Layer 2 of a small transformer language model trained on English Wikipedia (11 layers, counted from 0, width 64). Numbers have three digits each and are written without spaces.
A neuron's activation on a vector x is GELU(weights . x), where the dot is the dot product.

Input weights of the MLP neurons that the questions are about. A number n stands for (n - 500) times 0.0022.
n12: 514478498486493372388475628499290667465551604627338474444732584701663472657265440659649620535715423520461442550323300212747562609562446361709354517574428369565433263331585453685578458438410554
n13: 741440545521585381290593708471503697532772342449333551632351528548638102388617338665390228661474515343637662205456619342715417488654522302349449415417501467607461585366479514232520286311611396
n20: 506575394638628675671585535632582450618511530436545449460620501395652535468347729653460664776452385482199525548430485404523469535433516585577440529581382456600361453613377306487423485672528490
n25: 590661572454466470747674787602715438256407267050379352544586546647296601576656533314248239540404565363549740307692832564583591640504659400526369171549689517424513560645449381631397539301386651
n38: 460406712323431288496719460574215578509582513603606128676288344821598621670791467416453487549653482289713305448098744406295496534467236540483738031505635471596513674365586264353365590364716674
n43: 453417458447423590403672447603600580469388601584539657579551499393612281335491540617630275493448585717452484581608607574419470507637532506545438526438402743601460394591380480318663435693436397
n45: 556258480523398825394582367657410453684488592416267501192483610430458302549231636472526759739424193532435659774750487508386754632623521431402503514537356612974675591491483538681638339339586445
n48: 354621642377428342467503598407346409461624300435358361445372463404619475508611557493220458454486405418469723161331395597510326277473286525488345356678850493450354522516513403398551577494542452
n50: 569440779374531453525706619473476714315542270346348546486328619795426505369440614489456595408597446417503746392491653333576609679781286508556430650368553561723505554481637499638601494243461742
n62: 469432132403456727310624457827447481432774799308316622644715283370403466525477804688623536491661513629557606365553514499605515757334423505385660699668326656589663542874428543498421300409523403
n78: 567665252329509655774521505644684691449780392761452400512413507656441494650449631518539394726696396389602320489658671619557559657597308550637480635640642381839609565699611658296475433335395454
n80: 721478507661485731728600597839689579497527507402411390257720365480357681595440607425614566606483462509390535403642350375750781381675754402313573511694379659418516482515446380434471423634573392
n101: 428482571420632033322457665475321726551423554442343478726353417490487249435570425384191111536217769449658469457575690435501484589431357456555665431525661446694557470412547527333571525440435366
n103: 454474470594415483462592572527506451496450489509540429488446491419463342515492547543570484603408484435464437618593515592484448494500544487462525438471528495521545429513437568422567510496507494
n104: 636637739371813228574639413398505606370599373282802198631426711555474303622673537476510516221482872383654493238423595652535547630394081459460391232787729207397521453406428342405619389271622466
n107: 480728439331561555689445430370474673404325601795708429608419260496571524492550599145137696652390342410455300501185672562466261417366261629609466595731347632358406503472640435369472556697458568
n116: 441543364389650606523599486438529425169538574602661554678724696610360488483245409554454511455465366455505732379418367548565490301365509447336568764694611450232346652375631527295656729634433575
n120: 237392474599670710579400403477238354781106424685490375412318498573543307722735593606474456498698109377300585354349571715380520285589379583336394561616463581350370390308439639435671484818910469
n130: 670442475455227497492501625640599494382553552363267452374442576440378554491425774440449390420446414377580622352319680255611548772650359453462405392117571759735289425630457350403081525237348549
n141: 633679514525448491380619437650666367333617520453163568369534501443653531443363614529572517618360646432401444635568487626677711538405622179450219479590541482636408372553445549563489509390370531
n151: 346477632570404435408515441580466462513625582550394428377599625404631346550548588526639542493640455574494600497626455532482527615640658505538491445660484474625591492493490463484647503385546493
n157: 615645689603343306370553530638321491359495619422364516553412392512652508448568488645443473574575574405473621413383585544474553678503378389392448425542588396374630519488556375595446458475551393
n159: 524238542267357610473703541561565328503841559509804303632638345470501474562578805414429479567520645345795529420487568535546728435650481228561657427481252670551345306493259664622433705602203169
n163: 525490570607395486380313497462539477438477553501539515520486572518535481408448461494511519459428402516588465408480565504519555552496305625453578489556500456514411488429445623419527386377581502
n169: 407480481588748321534467490381341482339157437624396489676330623661607329690556300485526534668748471284528463494400459578423365318643584500313784502529549439307391489492507564543823683592512566
n180: 544322661519451590595350510514533421322404419516422529423513557566501378472383635471377698613449577483513483519453636296490583319581449484482406273175475464512436473553349539374655615528376409
n183: 623474511515389440423567622491757598664614491454561468304495678433348425489399679591483518571463625558401452682584609163606396564450506411497388520402234819531338632485590567541526315535702270
n190: 269420863459416178379653552373147755580747397697506392387400658503383231566660765680411252653394467435712585445469606616581459754520547341805738241625827648967618736685343588350565278102805532
n193: 401563735456559391615486365422512650607408383451715169520560558516165423477497370297101590613537395168450741208564550394137506599474713329498736471400333407384288530508267233342616684476585513
n201: 551589216640426515421560613643472428612531595096298104324602185430330546542323793782236691774356263519502526592271713643646752452412455205368542582787540519710739514573662695764388218463535652
n221: 385442504238605429452762717560192711780773322712642292533639530411368267620654402807233455645565282416873718402686634688492322603614450079494658548887385606739735834491386453160587332250632470
n249: 338484424384657529532759627639352309396564501466583517445617428565572535257570447317482340505587377444654470164730560541654563600441554434308426593441739667306405433589568431459399280589565418

Each question shows a token from some text and the vector x that enters the MLP there. A number n stands for (n - 500) times 0.0079.

" |": 568541535572504490296351460404459430541543356408753604503595341419355597433444425505476422419635485544415409670605455596444549426589558571490514377303470444569650539381474514484415525577488576
The neuron with the highest activation: n103

" with": 534463534677472672354380470369494512663650386375573739515445312338531631413525366548499462542559408465597410706519521610568534469626600564463599424382560451496585509419429539471414498498452528
The two highest activations, in order: n13, n45

" described": 457645511463551669552421496431532506546748440355690679414471474523566426477517501450498469454656493497544420582543351472639349500490543692407447369432562361530650446628562467486623435363373527
The two highest activations, in order: n78, n104

" Democratic": 439530538571566452536490401458575359557685370435601627336577446402505675515619466541434485483549606535437514588565489463455443469681566558446476466264533386550586417261437565459374367604491571
The neuron with the highest activation: n180

"an": 382476531677503511577424421440540465772641395455695558533647456357463616589499367335497475464535544782462431584574494547557532486623502505430497548309466384472532438462520530449481588605605650
Which three neurons fire most, strongest first? n80, n120, n193

" rele": 466572629517378531646376325501467467353639479265601810507528416518454698484559319483653470441664480622531629623510423545614409542559446621581507515431526581554574498478541564541546579593475504
Which neuron fires most, and how strongly? n50, at about 1.4

"ous": 468567596600363563548480380335519493700698290478499637420504367435402607531531517418540593387570550630513482519554480535690503493589566608616490514320494417457420488456529517549618439477313571
Which neuron fires most, and how strongly? n50, at about 1.2

" Party": 347515523563454397502420303332558481630721414379542529359655444331544667456551457483460530526509496574434459624513415501413430506664468675602381455358490340510535388425419447471463557591543559
Which neuron fires most, and how strongly? n20, at about 1.6

" Re": 522489356673342441506493437301436566675510445498626687353571487477449478502513393387482607479601603565517472570497454639427377607580545580645500434273335436483567405437501526596426623551578593
The neuron with the highest activation: n193

"ian": 417544546664436423609524304342601411782773436497649656478498472413472605562518411431386427467591508655434491506561512561562516476644568610487486578382463383566561407431502538455476446524480668
Which three neurons fire most, strongest first? n151, n78, n193

"P": 457512565372523565365449448383671477532587474417384762498514423377391581623508492523502400398541552611538309421527518649443404420603482635617558540330485373483589547277501509663389458510504448
The neuron with the highest activation: n163

" and": 562595638667376575393469522413573487626688402397547611489572403425554616388526464538438466465744432412572483666425517682530460511567575664479565457330573410454589532468523477443459447670618588
The two highest activations, in order: n157, n38

"iter": 518618430497527390511577514532765430678689482405595865520520387478515511518552429456477433495683532586521411657539352480555432539629486498614510420361440351501546420459488506462460435502404658
The neuron with the highest activation: n78

" without": 452534571631474460404403581430596507587668373358594737440440375345564607400413336636426404497647361488485533607477526576529415542674584551495578435378576545526573428417567510530484421418562598
Which neuron fires most, and how strongly? n13, at about 2.9

"ace": 429554290578467596392508408527477433749784357383640718514553439379535591536473354341497413446502595618452526594500468493609470470490448527512540473255483497465546442390455563499496555460508575
The two highest activations, in order: n62, n159

" Law": 477567416536582491434477479299463436632715396465521665477528520438475558498451520522499403500447486627443475562580570615536282475595406691558399433470556347474592362259439501468497532631526629
The two highest activations, in order: n48, n120

"erson": 426572516575570495553462505381506504755685359467601558464610514408548557577511411352479530530586586736498472524502448507511493394568562550454443438158536462489620435288527534390356523584515589
The neuron with the highest activation: n180

" district": 405549541399530401452413420376662552611604460308544564435539458394537579353630417483512459446427609452560461712489429526549480462614437537547609420281659306462632494302398503443422521608448493
The neuron with the highest activation: n101

"ure": 427665403408397616577544426374580550745669405427527719427551377471520564508588455283493480496514523629515382585544505578548425393597516641555582459356459524414476496288499483407501475535494651
Which neuron fires most, and how strongly? n107, at about 2.6

" in": 443506581446365624454442450216505531698638461473585657513438497417552682417483411569393527453599486467525533855521432643552468492580709479521571446364483359570628531454511510626487468471468536
The two highest activations, in order: n45, n190

"ey": 510505515652564452394569441281512507838608292531616703501560430324506542547437459376487493458492528551499392593528475583586464459462471665528515546453506464385592374340477498504450538557532599
The two highest activations, in order: n107, n120

" ": 481436512645566520363537278346530412583524471371621552371589549428492514494420349475480397404636425507535375664543503588608367563552438534595536400179464480610564516506592530575359569587384496
The two highest activations, in order: n130, n45

"|": 636466519638462395324508460440545473499633525481754580456592387463464600491492427521511535324553394561428431692615325670543440491551607519496502550356525464376586527442464468384448424527307583
The neuron with the highest activation: n116

"ult": 490465479560453375530455510442423366686798388415458671484459429389450671529592404486515540486679513605475538652468501553606418435556392585545481509233451421573521496362446515476374658483521550
Which neuron fires most, and how strongly? n130, at about 1.2

".": 559562512511463578335540385247512405691643383368624630343519459496398555439530432453583444483576521656440438649509516667458507523525443521573512409270626446434450582360545588551492547639513477
The neuron with the highest activation: n183

" the": 450542460585473417409428508457555487514748342345563602467595409392523673536432429498451487348532352579549508613570479681583435553661620492465556468329591436502638529459420557518570442546575560
Which three neurons fire most, strongest first? n201, n221, n151

" fl": 448549502555473482431423575389463460536571380349509741423380470542576693573510456537702504431579556616544460498528415606458429526669387447547718597235544469474542498457507591600551492490507642
The neuron with the highest activation: n50

" more": 485492476469437494457545503373558534542502337343490597497417429305415604570544387561450490465616493608463518502400523608609495508647552609431670281182583456586598528415431501475541436471479590
Which neuron fires most, and how strongly? n130, at about 2.1

" Total": 406431454479385562448450425517506408664636433263568542364495442363549692593461431490638444419488496584410488847510432615481494469658482682559660379515458398561468462526488456502507525488434608
Which three neurons fire most, strongest first? n45, n151, n20

"i": 384539562690503476555520382501650511731655420462627650516621434469373557604603393460410510443659634584548415527561451564568534504554531448489540560153415440419535470487536498486450464486586689
Which three neurons fire most, strongest first? n193, n183, n80

" merg": 436537542527530377577378507369371490565595370508602719526588335509463529561478532567629490483667628413513490728506421581519400562541452574518607565379665280546716450418577506532435583503485564
The neuron with the highest activation: n12

"199": 477554614498571588508400484456651463533486375479576571539565447376466460539626524573424371446615451609527501816499447569615393493520440645510458467266580324466544511274657536530380379513406425
The neuron with the highest activation: n183

"a": 436538551542465649395370371400570512795600409415563651517634408436437552608610339372387554443525584602527403510569455508550546469533538464502481555124472449481491451409467496445450559545587643
Which neuron fires most, and how strongly? n193, at about 2.1

"oir": 442525425561560544398457504321521482843577407572545718500490439405485577554540568295443479478489555619533490615498509540496415404548551606573519520236558318429576429251499581421490460433383520
The neuron with the highest activation: n101

"7": 360568477517518620532505420353514446596550398403738636554533467455552480554459388468598384450622534506552455531607528439456532530710476514460554412215549495502593537348664428476393312443479483
Which neuron fires most, and how strongly? n249, at about 2

"ical": 420532501476548585509586382411598437707699377406614667520533395486613625515504468485345485387685444642448504703519611565565431441622510694497532474290467346450522469389491559494547479528432628
Which neuron fires most, and how strongly? n20, at about 0.2

"\n": 542449583474471552378456367513493447651563469383677691277514554328399607467507398489525504444664468458499489794531438612519430465603630365557497470456425421461691507419558613307479456552424517
The neuron with the highest activation: n45

"els": 440696550416347628425463473293481517775596347397667608606408465380451607600487427445532566519571598639542528565567420565563418457469533638515457391378490445457485455417602457419405521476484553
The neuron with the highest activation: n48

"182": 440585554583537543566476448277662447632450385403554581447525439432521444610572387490503425500516429656573542760560354519562564532593506524455522408267531372336612502393496526353347328502480460
Which three neurons fire most, strongest first? n103, n13, n120

"it": 423485528613403426503480495498563438783790478440550689506441438385575584585555377486379408493650462660478404634563503540611451428474435524559484558378450481486519431412606475431414588537476721
The neuron with the highest activation: n183